Layer 3 of a small transformer language model trained on English Wikipedia (8 layers, counted from 0, width 128). Numbers have three digits each and are written without spaces.
A neuron adds its activation times its output weights to the MLP's output. To switch it off is to set its activation to zero at one token and run the rest of the model.
A neuron's activation on a vector x is GELU(weights . x), where the dot is the dot product.

Input weights of the MLP neurons that the questions are about. A number n stands for (n - 500) times 0.0016.
n87: 503472360695720601634780640634464446416469490514500667493391546535602531541666474320396510421500377371586460424459522457727410711612463629524681225521700418692517184680306451542431247538418397609545260430538377582500420414535433280588438347602375606603378584467524449472357543415420507718497417367401602794403587457500556531490414384525433572538625615374469579390631536493507490540497
n97: 412073493756460656453487493431585431493423420500507480341600771361572507631407442551693534492475504561518514599389464577513550625573306510503322720493528482435599438480438431456394510363396640538497542268543487362497595761483644449506524519493629494520484483482602590544449386625490417686519463486309719524426514468445584339656534668449385762625573532298503631319420422723517669259366
n122: 531500432421416560521330682772530466449671545384429475399493369627496409440507553237435414560386559489963496518516572487440701585476641446451420460613515405457486511454664425312519347279629268665465460653542662511552497507207524483627535603357585503668526575504507434628436661497589222346463787410533472424474504356606645378559516470590332458242552441551809422409507476533500524712514
n159: 739362703337486500522586419377363376648414378378529504273513227821463500587476818489697323426341485496413576314440411596677554567407557524489575234417684523335595396573574677504424523493576724533388519387489514550397546261456574844459693626522436425496571430576670382573537405624299378410586424452649532634372749569430635467647513490493475536515557455510346507399358396474707521428335
n175: 515563607623656543618615566457528753297655576413496604418450528755671334626381328458818388609528432693544440643367377660607272468807466405651409539504362492639616370669559368316632516450345559395420369550489632519598367440515552364507328342549621646667276407484306477527311433562492602409296446450563684590512435565614566577726242325442593291500714596610440660370475478283326399472426
n199: 811616525629369454654585282508377371241466593433613618457462469539573522436664500360515565629641278565449508559397431686466609448648297370336449250500441610412561612413369550587496613576586660504594657500257539410472522555519537277532666642358500595792504462429434493492412332655318558535597330443481467113414298425533712519649427426389555432300463587591678715516579366843512381619325
n203: 576429459481565438536627600608586573573539458448510639544327517662567536497553707398281390324462380474473644168464444189621430540484545654464547483551463272566407540530595637596438575613503595537327691513484466461313386206533497392491500488562451479383555679682590448457411490459418527735378418433493674369554341503484547530481485549473529431749564654396565539294316462683388690576395
n211: 569424643556590536456497531480393535500603541454511714534533653511712516516484500649505464450446633436637503580658459380432487436330492550429500537191369500533550514594508480506624537569593527578418569409582616470442407471370436495547423549541523623432398544526543413298497473406544663677422373533342465356580575573399408558671492384536361519514535380579668363582555453372474459437306
n229: 542519646641568592547623621522595292440411611396388252404544738597566575489572380576458430389628428551474515591308531469536463624589684528300556571470534327452347630583552258355629395708582710246680293496403412195726647293507630476538438800665503514310433463617496486405763647483340382526342551544385635500594383617483407595550473375500549406507617583584543435522328566605489358348388
n248: 539596545640410382674579563516402369370515537457450481206460510635389519469644450409391544596565539497364520428500303488469517595564707658522387568497365575661626471472437481516425600522519623608422458550494555593537446529598618585583512388475535526528732528510433334375569373515444350542372709491724528554335500373341660339386454354497382568500375614563420506539494509503875448451259
n275: 523544684378224511356533666676636542610454593523360370436543480307631307640629475590405872571358340382703406353436613537777515424278340657546589306407641431603516412480413520500545544421353383564477346543403489675633345333464530441574688629473511285705201583516527461586468439612382328407496849619737492520326445463481459587535547522436337329410761382184431648593548699532524608677485
n373: 520604497455517434514473488651506565508739466635575302423433336479430634661620475396648474539446373608506440349482426484606460489687325453626545560366527479281509429509522553512367449447205475479497596561560514380553500536614422394437535587234527460577462471446582654439582525558317586566544462465595645488494576481517517433267540608497522543408540398517659486429316694512614526606539
n399: 599377539551512483480560497425469403664333431497462556470446509521307546442367544438500521833458451547394436670471556472648679468500509542731470464446482415562306572646545352427512506609410370601392552488506541393436551600353545558622386497379429478271413462482537546400553412572565569521603485346473555476379600688618514571650424451610233233445491512590440614461581508590642437454573
n426: 535613516615470381333614611584471652351662470318514600638449418630475419538448591442627456566432463588514652549377603570445571467516497610473240534432401360442447635646651419500592429591465550564396500486500531429437328606478553588646401549519487554416487475529396519379337569576404408318398486481523395517446351497421560511554467423592492544467653769592481475424487371511398443454556
n483: 512368532432412269439443411356426631589371512551485654641296591456466412637497454662547509542665657475532589427472382439506585540437313555376569364333377624327417660344553444580311547497588432422683529472624420476399388357509399574471570601609435534542571531510735554497602488584417266630241460386597626600500638543400448565482452477472536485576629621479596518547515579576516704651423
n508: 497371602626388330507558627598479460464349463520439624451301556615600517568539442428382576364341493627440632397509475587463579440490271507520609405598419511555497587602257369309675605596463428493663235267524608497706598613270668321513561516517509690325532376625464483445335556403456278271494612600350457510549651429618633693661679497389427635711613447543610537455429666500415574600526

Output weights of the MLP neurons that the questions are about. A number n stands for (n - 500) times 0.0023.
n87: 611773481443746707365486493393210457500681602380644445489593468647479269346588556504583529535366591360630533434551602602497753692456675601658366459534458610536282493352608523414377507336511515413377804645486395287563486615628564434403361393354571522308647489421280442427574787403521624394564451482459440471556479479361587611504504586483349583438609531591647393413504593476214206414489
n97: 562503436487494595407497334400401500763532455841474594463674469453589356491387414438714532562364612465704490540622376430525500666604340488451583602621645422449440625528529375553554627491439641604336557608541460486442527398534559568479310442350419557586618703298437383466409357555469464375449457307545584608532267500405515543430523554524486561487460268384364766426481456551558520557676
n122: 418596436532624267186490640414290574438483388616452714511638720440445433454524526364442636654585602292427603403415570486464655581289357565484371577616507376426571409576517624634650554376572553361493581485658528405402439379493550677458621400448507567517526600352774442431579483634467521486280493551200653321500534667602503477436493409439522686691423526544296479527551581370290521588460
n159: 500493588743490709597541641250307382458500466558547459340513644461462572481557312327453493526423510444449375551691468553455387458514564698545340600445526500454396483458497512418523576369530605601449691539411414608365456434471747320750500605634435691390440611403375519587229526541306428483647704537447435550527546503307635401632792579503514513523538465475307476567699607394561535510287
n175: 548588483791649463483440429520280544423604410674492681392381750543439512573399653599388580565463348465425657462408547652684287633455304622438296218806488439338301479678532433665341441413673563605451697729598286662458432466441367447458297591351644358273688536227467323481411737443775450428735401584646543401555622454437412703448434445560560523360710614489384727440468291437346388500558
n199: 325355561354424324755453644563314553407485438444332534403580402420640368444745363708608400515536500306548535368496702415515410608371411585414623671677541465591512381485542637462581561435694443302457261507508393681708438518980621696470578515493358447211500340468581460481645626563518348597507334337395417508719724548637470648519552314551562301508516765432403289546508468719321436542511
n203: 380521423602680249510223399399641539503470597603557459771365464454277386481634532457606686330647320497616470516296587650375503313379587500439510390508458359441497445578639429592497573634279399531667641458635435473481478491471482463497561449433539579537506463641476538391514662634551517597544398399556403447835657494491535436523435713359365500617466621599539524259566662509446441349481
n211: 548337435359494496399503503671606364450597439418589330609387599542447688538611491430422494447599380580532421271409614640578289601632637590575474326642638507561463390503494601557555581391484554347693548586375252682456438540497326305522488481475427282503583310315371531459536593680351453438473450497598715616494705643509453609397513558552531481480497590415381497627542542654342473413723
n229: 519605627402568208514536571486587443647479360453591577558305581442563493537343295455586369566468379531395277589646443573487701554370497384513431308467577448346457447527493433510700452446507428460798319475476357478676434503585778599669589536414544483628630517575460477437696548728474450437607507361458453473535510503510294148565596738549489364607589414246463412691637598622483453626487
n248: 267423399477270648542358413444614497454485671493620510492647359409493671543276362488175279511579774489643421613619529489425389735440500475521404615247753481493400408295522438591452397602366399578656551257456515436425749490282689308468326416496543394537472507462535681650384603585659619511621649463583670456398423575365625532680359573486536419448638443659504586738566497521534485339683
n275: 643561481337688353534462360682426340500548503432452627511413705348521568740759598698394493602605573366434444392463446493623411778403353542433566621353397144420298549539774604543438351536463658535699446637359530603578451442345449519676468388475347406500701519580370352440452533349581500946562774493362293518426449539654369588515557435358433426563477395558468392500536453514459565482493
n373: 577409584348497813517637775395442458497463644490476636556477542454558592439399602579410646426605690533350500538503503503420662521290681609635540428350590466444548448656460598369387377523709469346565431385398383376503396569549441483455522335708575507483456503358354443468632467471570338419350567631459438312473385516463439606785383592639668286490431580565310409624536249516470379655461
n399: 500375670485476424482382607375544609293567642476372519368430390448362528527624561705363605405617461330481759383500678577530428456315785376446426480591361333632449460418605366369489507438698518544547749436323554608584417635362259496480594507793613625475536521376379596527468611349473555373618527709239514458471427439602409635636507673424462574458522259422378561511563442569361551702636
n426: 497432654446323586637522503517539361595269369659566403457561700450458520451503546478558517264450507554402613380544672483500378617469490559539442289388520600567634377454398452470283372698483447582399597893406384663372523564440532542454614519663603443534657411511514490608262591620552525469452516445443473332466349474522575641530525567433544435445542448256359521862561647399600673476329
n483: 381398480593559611685600608309727395476450559537503656493755743370491515346405389378409441509387387485416560587547424556482564419595528521561440518348464525460523545339281606423594506312459500395645444566280613466554717450531387500578341500587662379688423601513356574424602612362632393604477380456494466410626519304363518639519487420429373581409652503547521465456509638503405458615579
n508: 497313567642367523664585639558389454435328421529644646310517556550494480412377555638645567380195389503261473253493539564591615496599419639513460510492539401420738389611476494507561426566483722444462590611600375506785474487741603473474422503409530653581586476360641649529551443532523437334547455663566543303531513539575610552547566417551388558358538506531203404409296624638527276453562

Each question names a token from some text and the token that comes next. It shows the vector x that enters the MLP there. A number n stands for (n - 500) times 0.0074.

Then comes g, the gradient of the next token's log-probability with respect to the MLP's output, scaled to length 1. A neuron's effect is roughly proportional to its activation times (output weights . g). A number n stands for (n - 500) times 0.00077.

"|", then " 20"
x: 282591502472265805625545564509573272571489371461424499632707401505292613414439420563698535226534589562343560360742586711463367383623548504612548471576572542435262449590361497380566695501583300420423584725537423410404270470646524350530544429469669526537652574438342361546515706572521554651314594530646570521549579524446475531431597651355363413355336599523407449530647342507298609343627
g: 373634506600480479578375609575483548700408403448532560618437473565555409362403513570603576672401493556339439470512521359518497408512623486689232537576323619576538351293124457414379558645617479438522529371644282426446683583627638599420390435545588515572476624475597416494437441569688433631689276384435664423774548524427447467336305458462611420427398728491760586358649545249485517592448
Which two neurons, each switched off alone, lower its probability most, in order? n275, n399

" ", then "s"
x: 461458527624329626533525532626394283454447375470357656565709433411378632333465326428732373280637577594322496439676495737473364421470595592625608340516566562372497402430298538495600587454623188503606503646334555531318343403584604491404570409623565554377773554480390366556562667695494546632406580374769564584614374535334408602434650456494427508416466580647499508574634486461338732184616
g: 539363556434498659281496431566208517419416499510589574336551705406471372597493524491534370493656421423465520484247659589274600409412777604779597611480517407613238608375490743482369522435402628632529680587482520631629407438543446240473558601412545485635554683463501454478279473483519453504306419436581619562549380658483588645477570613535407492512536385605434468456313418436593546722201
Which neuron, switched off, raises the next token's probability most? n248

"s", then "ist"
x: 456512494408346698571376570640454325525518305469371579555628404424228586399387371478714359301723613603386659499541548797493308391474470455707645228533593550370488544387403654595492626597654271436551541611415556536434342552717653417558610478573687539307548496377332323576454535596480607662510574297622462506573578483434474532471565517404514586437412624420423457426597505422155670397649
g: 602407630550314490515479640654184591440424504612425500530433549307310439491467459443492716456528466514613285570397532268445621329470712564506581489574622502550769540406315619344570366457451427523608393465441587551420710475444622466497508622390359585417571510452435581420394543359449568621417333500489548374746743646502720673603212674467485414369529296444463445537649687557487324548678
Which two neurons, each switched off alone, lower its probability most, in order? n175, n275

"r", then "land"
x: 491441376458388596384412576549502448521630394573364740465719397507346680325349466562611423333668572680351537350704535761481270359361498370558566423381545493415472501575446427478514594418657243532536493690487507460474406518644646642546470316633740587406720627311365407560603490675433683567484476560480509491714535645398370507614696644294397455373548513456245342499642463527211743201686
g: 438708640489657474442650496517567465570573453343536395362392423479480542454438330472635639518406376419455677610355602328464634562497390466729404442285626627289476375541320549604367523583462290481458426462527276523431440710436328320377524441855533582659375515459537410626625464531730376410649616692639539562735311445504553474606549581421596467452410718525417473689491551415394284483596
Which neuron, switched off, raises the next token's probability most? n426

" Re", then "g"
x: 461514490387282678543510566482363384483426452518310567528902436455153759585375401432546422308699458555319570339660480727473406437632558489533594401506531746394362463492414491458624681490643308501559538571372511471316362583637464411577540263383581578589805560514464418522507656459522681489530571429532564516638421665394377551521631565272507431342439536599362575594561464615216685316651
g: 654472355535501606520491381471364511468600299529446288456416423619355701593654766302707653406493444527522429360439449457640591361580527298322669742589637434343401519482501667321450589527597619424349319468441652598599518528687544439449426589488343492392378533594346630474540655500671466463258630638538526541497674397704364339705437417302565526487551615466491480544656253535429490378505
Which two neurons, each switched off alone, lower its probability most, in order? n199, n248

"g", then "ine"
x: 365619459423518629431425659591484402504463397583545563527792271234146689417225420514590435314623488670360671437700631757485255388444627446675545391445556505352493574514558430586436575430586110519581481731475417398474513382561567585451637364561586627559562572281386296550571499609616544521482455463516477603692554544411405749483620753442404535399487591402343356563585432563327655404541
g: 466469652467500467299566550584655512497399500489615696478467473577438226528519562307599467519691613492723296620424428430337612699537435357553537619726502469570383329574547441495464469409422210398319443464428379586369780515532475393609682478311527284688606533407428479488577373467413585494428461521701629515338729439495594645450457396562428567531342768548490480442203572486626619646427
Which two neurons, each switched off alone, lower its probability most, in order? n399, n159

" |", then " F"
x: 313497415486423857512480524614449370550533316514372530454785329341298701474462335441639442394586472592375647434793524704502393208515690430582599428488483476351426498471424559520452649359581232445386636642466468488396298478652607446476502361543609534388510604590433529512520711676442666601394577439625625559514492559418436572407576803374377492275425580543430459582702479561283530324753
g: 612613646507251572640529452402489322499442420560456373665560540537674744359317694586319671500393406467640626309501522726491331587504589400529714435468395477293265424355479525628554486535513657510511415718582481403436439457556404359426648608643451353400564396282379635665455476456395654218492578616506485527412610416448422741571638446450440489481375386494538459746516708549572527424387
Which neuron, switched off, lowers the next token's probability most? n373

" |", then " Pla"
x: 476540425402260829485468516619502352559410433499425438468746358339323605439399329514578474377597408642305683377824452645438499304595544384573630444595481457370453462406422634482493664432612230322378595647409487634345234557626541369490552364457621446440502640640411456551667717563431691583427599442610600544594525590463479556458640745462326555342490562513431468589608486630273509320689
g: 606477440424474456619390481511531359419339492420587397574714546495391575528550518631531454610482453503492512365527633373474287809429469552572552475476626408708343635663608419384384204618539544562433304308371541573481564622551318450445508685686158613425566591449469508367274517622524675433422561634372450465623509649452665460521490281457645663766565594454402363428531508640470495225600
Which neuron, switched off, raises the next token's probability most? n199

"ation", then ","
x: 398633549437439691436515463684445295555468204529536526525651340397339706492343381442685459328536445489405601440689644642471474349528650521569684340480588544398376369371442390497497524628627130586538607616451496518396498533667470421572548435557677459415523494471294406636451565570477626631440480338615647510603635596381414574396688592408496483440615638479383249325725471649109568506800
g: 384390488484600614471362552664611554519516733573540438521629403519480458280586514347378677372631603613463434477368639568699570402519771449470268382523504433568571410672543528406425471319658572463263625269332321415484473367410666491372248431728614332415644520392523454266684426632566454610364434533513529461549499610435683327741560442479467432485515492420442608634603479553432598447756
Which two neurons, each switched off alone, lower its probability most, in order? n87, n373

"g", then "ate"
x: 386602447450498670394472546625435443459407400585574505568809342345210646453262369372571559291656541687369605501741517767320303293534607450660546315482573391322505509393535339538603544492534139552620469751519499429462377463609599535469623350597571528539671614382372266581512459504561462500418601417567524572755560597384365684449658668437463582435515683485253328487594518564317595498602
g: 544614489513475420635545399594712524315374752465499674508571477525472427566568616611296496508539399472400522531708512363249584529532659489602642617505639706357585501458423566533671417293591458346434327320470654410521439442454410306259517413484741506460484572411552454555477221418740315378574411579623330611438590470630423571415486674722327525385315307523502512600434530545530498437758
Which neuron, switched off, lowers the next token's probability most? n426

"am", then " B"
x: 399577377471395634454343675492465430485410399546524574604740446379399540372388424624614512264591505465311586433763628712307469364342740405714510440415548452440420444661373480547580655476739163428613556734449492490395412478615556499479522313519562542528519517346413436724501506541342708499358627508446536462590598645358485736637668641292425481368481543548316349418658475596240686319781
g: 473555492511363672510576411339667467570501446370499373523605357482352567421294411358404792587610632355594537548524382406690608483502637540345830520682387414419535429607436549473605500399637510638214585656764543491319406355568488221522516659571523489374487337658540532515559536442431701186446366331469578665484458515500477517402538505502329480673609411487517373356530591434620609504626
Which neuron, switched off, lowers the next token's probability most? n275

" (19", then "54"
x: 502390424503477638569541616500416250575480362523424538469711412300275583474459361486896512220593361724396455339662504734600395213408514458554538477508526520367358504468489480549474708411567323646519540490450478475285533520566613455520534362497598639498633599422500455373517768723539712580380617508596661492688485618403429494416591735293380676389478465527487449396612372476261602402713
g: 453585428585651541515429512508562529576459637421567412553385488706603510432347273481628411450471647566601690455364444440404535441478556475466590842372583437577523259724308318426579585370115512382636601566568553391485390619600530575655440283589360521638543737429580615465468348328186494577643472378516631360649453516478564500605452568565312530515516552531396584314569657351576364482459
Which neuron, switched off, lowers the next token's probability most? n97

" re", then "vision"
x: 458488437411370649490533442580348492505525424476354572444684345525217691521469363325606446249657452614335546377580561744565368428591662544686619495637606705376397404457414457410669679506593325631585527663408506427218417538649520399583505254395650479408783508544423403418529759544454589517407546442511639566706414533301388572491673481262563556408453541581306570547587462554275655390624
g: 452570581457372541389591513483719562389468560531436590350546319499490454218361629396569364523522430651617515590521438392637352417494589309290695590430596509547714284589504462335545499677323433426482342478497588651498613529379701431612440584521409412743617484422557371523467616549580450309373487636588489592404571452473469528329589671466509291421608715531514578561848420375720378222497
Which two neurons, each switched off alone, lower its probability most, in order? n248, n87

"-", then "L"
x: 340532566487373590540567536578436304428546301503396469457715371370179607497242287512669520365648558518269456521767608693397362300387567458592704460507512385424333567603588477509540632571713186641530637607422554540463268379475612378523572295512648594447659599515317353530512729522541654539357550425468644464648525565385419589563688550416390404420482635566487422690546504612405635265675
g: 273499649279318544473411566473595389614465575437589641676617483318513577279640540573343660263644370568448406384479610657611594499418689517645565504479505433690688565490468488431368582469295362630399613486550435427575626516699449474445495602543464472338350481577471334309509555534432750336461422467546429582407530649663545528634675605266674425471395418510384666384635389453669307270479
Which neuron, switched off, lowers the next token's probability most? n399

" |", then " Con"
x: 375516412482410855514427568612450373543514317488359566461791355374304703498484325445602490379591456607332653424793525676506374207541657423580605433489490483372412481453414581523482676378585200409379626612462487562415285476635583423506508302518628547385510575632436521485527727677445640613377582453618646545553488605428461546422590796393377485255470548550416465583646491522302544283701
g: 442492495367492604483467516406324495336440543379650514460512581687539627208550737503359541274603463611514507415582471544582456764405508411587638619424688431318432298543577548533613446421377356569532650538480589373453568420571431417545714363578155454435469448576567472641455447446432627374727566453452472301264652459394354842569578269635527548716474593484452513582605579447655423454466
Which neuron, switched off, lowers the next token's probability most? n373

" T", then "i"
x: 466606593452312727591480680533463240528423472554458640534777514320244581527406349625666297360674563521237602390773511562397337500472546518443597256437460550484353631480422553521618560495664330515652543616344491514446289442621409470478558237526578614531668598416365532422478676643530612547416561445635526443579654613298509646466626665430375419319423493590497336508550387584329725274563
g: 495371360599476442481396441462357591625574184647792388470564378201497460408670371630453577228523579453610538404454537610596485519362442604459406524300490567537417629637478404548401563571716715597331413387258696545340548584480340422448531436719552426413590465390630372644505716436633649503474417540577619333445664650575683440488625426402582416517519443590523451591545348342585380642504
Which neuron, switched off, lowers the next token's probability most? n229

" a", then " final"
x: 419573550501300752589392599553440308516395340402482497474753440572250615444494380467638377273609543632356514436695487771540422410338538543574567430539576594263372466546335440521662638593745313554553424691378373466366313359690712384538535486502770549435763553482281594437471606586454577614388559366643560489581499624449377626573486594436571585354469603428517485377589470417269598330676
g: 459500527586524553615800559325519461589358487498664485457380515529401431573556508564412648626419307509445452509430411692344450543606496589548416438461483564417354549261462484478562530359344427571460598533593431514568598685555564397614470728444551365435574436459565284618675395422885541503427640404319489144547726506542620363417400453477364381641453306441418547813717630579320524423488
Which neuron, switched off, lowers the next token's probability most? n229

" 3", then " |"
x: 533490579527291739624503517542379363505475302426575482708763419396349670384368295456783422328670553549352649332736538677438420539560558421483529404410505399303489494460485492524615621455730342634445520624390436545494312495587507425497570320492596532541723641428315528482508673590529621681403570504713588489715487576326383503429543493246520437310351480633380443484567360501331574409767
g: 452734503529456500564514559690706444638604598414434485668499307272418481538644553403329446358558422526559278411502464551480387459387612402516625299495418518563489568538388468439515500602466539357492694503383569355709496291636452368472602675716369483494442540667285353464710436469418466453705354519666500566622509338371478521666361419720517347615515580657501428609173471663718342464580
Which neuron, switched off, lowers the next token's probability most? n122

"f", then "."
x: 531553526490451625596370471608580549691457405546433442517896365160169631384443377427702432350615557601273675454712636593415257414476626351680584277420545521419473583417478527388544572481736240437590463557374595490526445450452494514454532338517504564550646446415352307523527632570499592412490611419529584484669499622426380550506627690467464495487523463414239515551811443585241717454757
g: 662605531413584500722276503510433336360576515508488282651567482505598414624506649448409537672418581378470624400431549647514649662514325335422369395616481480649559524455696547707507530483411493455328326509383582449505691362815338408546667343372587554647392679389507575451483598485297504474624597442679402600422291600654380425354675525542608447619480419309382478359406694385432569301512
Which neuron, switched off, raises the next token's probability most? n275

" +", then "1"
x: 283566564482214645574476672585429401499374308518505510610795465390276597488446335439644437333609466612305571433639566636492556209472577324570640434507510543430441511467401498466581647512677302586435549593421467566414397454603612408493499204557599512588653678479344380488436783564521753555464596515691563508710551630518406543330625548361350395259485504505517363540688498529387596113733
g: 637411459650522151667451612549435503391450406588504422431581795532527501620409591470594572477514451764442300405506731805449563694369483383682337239569558343565443674532410344512599507539557356587535606506328710481408419515438378543543557558450635441580484700423586336481661570537448556325475557583553418292650654557461423403476471376475493617323309594276459403592521449409467479577349
Which neuron, switched off, raises the next token's probability most? n122

" de", then "ter"
x: 396538431366308609689413470601481322444525387429420489578970433547410746380631367422564335252698540599310598432601476742577431291449454555597677390594501563363466307470377643582707614530599244576580458692447487478449418547723547348491569272497598382396757617502371440488502670515378585524446619313537760519550444674476419526444634457503534382410474462566442483520596394375357637306712
g: 688413671508411424452410534374539504509480208685410357493477400494450518470407413595657408465396542450593388486644649347517450636605446512515469329488587632505470344580494676285591422502700468396433422275492686534467885497671397663482489484615586607506670467389288527414530425341614377424478611447667486661450428423704680446483306513727440307530395562339445356575580472464580433770643
Which neuron, switched off, lowers the next token's probability most? n203

"K", then " Peter"
x: 507475507418191748409524633522495270551497448409535703657724474213357517279381371559543514316683597521387575346608554742315395481502595417685485370401574354465292546558346387411673566402825210506524457531338402437460389535675530524547604431610548568689530498460376444605491614603494615560508599428544591462611585733379458580634731732388588485359471501527296432430589320563279572354730
g: 573470591451466741666399306620452256389426305522585510471514415596437655535329378370407628665651694503529621612552190501569504371542430731506340583547651432526613461555482395543528497429445710489472591667538585445304431514602510545498217433588609425468496562354571366349455434636395543189431440671361370598507601679705547530578489548422495389559423327637297534306482537653617493467655
Which neuron, switched off, raises the next token's probability most? n508

"x", then "o"
x: 320610529487439678561420582502479335497399338456542496664881383438303540383413263520647654319637465591394612476808707624482272305542588478639546314438506407374443619498511497369595623584695187474594546656356556515434345476646485525594447373532575572472556579401364299658482588529476626524447458511547500457618665681531358482416633664385357465484453703406318385387646437452282613437812
g: 548552449317507314733355420532309510454357477665524636502506725389312545595664354484511522392321602464546516506414422439270465273461337518514461496445544661362635662423445524532461421703568610508800384396507343585571435528426399480399490513240483429533614635340691513580418659576412375910541605690533596550431541482371636454594532606415566379505480259450567690603603439438531607473481
Which neuron, switched off, raises the next token's probability most? n275

"ig", then " mi"
x: 636660452546460668628370553490306356416541443520519538692738375426147658391406410507616589348674597442347584369709660752355334175552533393535527427363549530399411571581452520555688631405639163561603399602408518668380345467450536577664518380308670708485571475465370404572590484642490666592420488559480515456740641519378334575518703629439510524351436518420349384511561336581345516322636
g: 484401376331706453502458615641601690468372554622639539538416672491564550400410617372460377350424457503286280617481698683596587709380604514751263614624482594404574511372433561552545655431689496643446304497343436490356415635498674504609667372441591477410504646544330323572531624438564361467600570377617320483696353585258429422371444381550583343506501693506372606444505592474333402515420
Which neuron, switched off, lowers the next token's probability most? n211

" R", then "ed"
x: 315481561399353684385507634420470260545432389548401768565660480435268711500415475554583427376600544545288489321707480663414398359528627416559526427385463486400410501464370473526661618559647273499588544634341493440406201436518507558599545255574701663512797619305301492477499727650540661584517472511552604435681594596291361605488670575378391478336407692540443418515646402575387813333626
g: 582481619503469545399696728455369590544389483445442470539468414393384469596513326173642553637684514413523545674533488613540481452607622348548348594443487504582749423581599694456534544354429643359667527707326344622496449527579401487313406581402270364442521513476527264664610567411503288437334512177393552521629538575265540439515603528537532400664305508608528549468542784513555473372625
Which neuron, switched off, lowers the next token's probability most? n211

"er", then " T"
x: 467522522460408757495349570573582336528447414394405450552751456352249636310383259521694527314573519528398554308713560524451466273421526306634519330501510509402377403419482491485532647553664176404547524680490515605470411645561600593583502291521581481528516610351265407630639561537451733503560581472449635623576503772496537604461811558311427482428482665488261424529621505679270594359684
g: 596576700689171506641448441384476512429373602573458468489563491441711412434378609494523555623400617533339570689516477728487622361469516514465526401330293345542504404727468498519559503499398425638334538492525557412652424429373341168453665613630586608370404486648488526459327437518613307247545518356373483554440560780398378552507535492630510448566552434495585638347593364694595484510805
Which neuron, switched off, lowers the next token's probability most? n399

"tic", then " St"
x: 479485577509430707507458452617394408586301483532514395433740315480173715469382373413601478359643540525314600449684539794424399403517528534585602401482498498489318621366542378544399498527756191524624579514501412504231385432554549435566432427474523535432399499426295393718325607505490714611474512540528627451753585685534611583485595611313452626446542644449240384602582452696323585296837
g: 599533318400192574602707582406498769558487368527497426365337552529454619340444536597338736355560401530467605665524397441398263436561357567513551478485486186402460482660534537511499546546420626485376454663462530444560559459452612459450429397716609577487736483510552580604431590808441584347503396432348389470500606443711377675474781436486388565300365634520423492365566547656296547607521
Which neuron, switched off, lowers the next token's probability most? n399

" pro", then "mo"
x: 360466500380329603504546523584428372440469416522385492459821445458331670400498320324585463225537465607286650364496579724676496305476575393623614528589547649346473376455424583496749644605654253454554419592456496424265340416526686418478513201569605474494690551397288467612514700480502516466397634505584712479655567686463440613340684605315498611365404620598571601518576509514394628299735
g: 500499534895583568575506419605463351556488634345488592674568358807415587624503587525468554475390494338407409354596502419592580502549344606607445403657339671384503375492586427710603576539461502498454567414672316308548334702529464613394510356478444500551580443682660377348488281321489595475224605321460418393538513413309557510531567682561520680446402396510525474423392675608260521418653
Which neuron, switched off, lowers the next token's probability most? n508

" |", then " U"
x: 342454462363365886584586431546450437578436303473441540681745403461362671442383272481713461317699508510330556458804526707465306338644633373577549453471532467326405438436382443581602620434564280414407554694528465354412208413629608374440553321571580608497693530582467570567486663522513656594401552551651553454632556622394462558492570529319503521385456566528367404476643343473374535434727
g: 520327344340550425559527507558476444394519525297612680434510456471584727711223608295347463453531316299420613432390555379620406630530526533522573573506431538551483539588680507689534431622619444425772398497367402505464468538624280326637486588546589453538448552401416482585624656475676594431560569566620640645369484277193524300506614676518598572683428595250347368429512714464460401497479
Which neuron, switched off, raises the next token's probability most? n211

"it", then " until"
x: 531456402502361649492455469563358381458409429539553402515768399421280598345495334488683260243566545630311502418686561621450341301431541532664613364445506497421543485522473520498612564595637189530648594509471517623336386554693629479568582348536660683413592578449324484689580500512512537586266639523631670392635639621364434437512705538486538549397416564551382212358716564578322586298782
g: 497486438840426690416674424492472581454525518494401598447397546446498416367500630485455542443386574650420572525274515637522468531712420588512616429614598488445511437474620289671668534537426479591323271440450462372443549316371446374331327269733324361480531609630379381658672358648731527528669583429438518726466531346368556356503627531633464565537574529357559442342643417398778602366526
Which neuron, switched off, lowers the next token's probability most? n399

"gh", then "t"
x: 335681366471418616446548587469493351567314298545515422570672368309269561350393280396692543376698553589372717416795622747529395295471658430628505362434524506355435462507563420425508653490783181601576563565488457530326460525594611643477540398591525581509303518394370329611446558447478561608463583511460681534619495681402375667637633594397501491461523582433341290461754521555307628349646
g: 448313400397319505673514558612510482696462565608550492492616421423543617531646449596505603443640697564483476526421537559721453375380233525457510462552438435561452471586675581391546533532475503390499315534562643656338440579441275595412515652391253368542615668543616450571651357578808188454552681522419568361454351477559533422268442288326508419442442638448475253465597471512673803485507
Which neuron, switched off, lowers the next token's probability most? n87

" 7", then "th"
x: 513518548499394669568452574533443376466520320389567558582759388226242657488356396409747432368649509584415632391780558709417521438510558516526511330435511446272432536549502507534577597493745259597390505643420406612422307524681559432532558336519557592473651612429328473426510775538503649612451552384645555569638409619361451475505555630278382448231441529557269440655531439622329565223860
g: 521445492515556543425435446534314337342291500617481436504515380569519521697339463477633554437370527631557606581444465603471420504571359460525497475656477720195400334512391546539477374597514474521590424547488538606348523502359750525465656376371598385390796190370716600757580552692389572478396493450309577592422522445622374719550672650467381596412478573334207515550632489507551680638439
Which neuron, switched off, lowers the next token's probability most? n426

"ea", then "son"
x: 373529562339483663314509515481403415481621442489535453493819405450259520412230332615689446229642450485284543247732560674450539371615656485576534511480470690426334415498465652457592532476723405494592450489403545527272643469584605470533512444572560536578632489434449473706499458710561592375416572460631474507738601659412389755437717653327442437467462478379400449416625254718359551379737
g: 422335534674507464618288685484562614505364468604507616328569602424485504547404414224567494580524648475531551403572592512469497542467390543739485334660462840426617439320582415332646627396411413521539425250469682511674485549460674458590668702637350620651497582560630395601420437638275477475597557348537298457448603483494547440553545345374485459510486367347271646703476393519246435379498
Which neuron, switched off, lowers the next token's probability most? n159

"er", then "ard"
x: 601632455568501694566336575505532403545598387515343661626835379330268654217417355544656478355518614541308566269777564429396368278369599412613509369428537511514383429500451452533586645481620192494621490627450503561499372583549503582582534298496516669442745591401311496599562475604556738548441519693450592502587448621466436540437753573348427507277421596360280448548698437670362568250657
g: 553544624517608524666418449517557396620562399668669471373498537470504536515613504460411693584398526709469312473605400399651163583567582631383509386678541483360524745516421530579436466363441385407460557601567603471530549453551427589407426494743587445501510683378536681421423343389522518428648562620375423271505756532438022474499390549374555484425693648551478445423287335530618478448294
Which neuron, switched off, lowers the next token's probability most? n248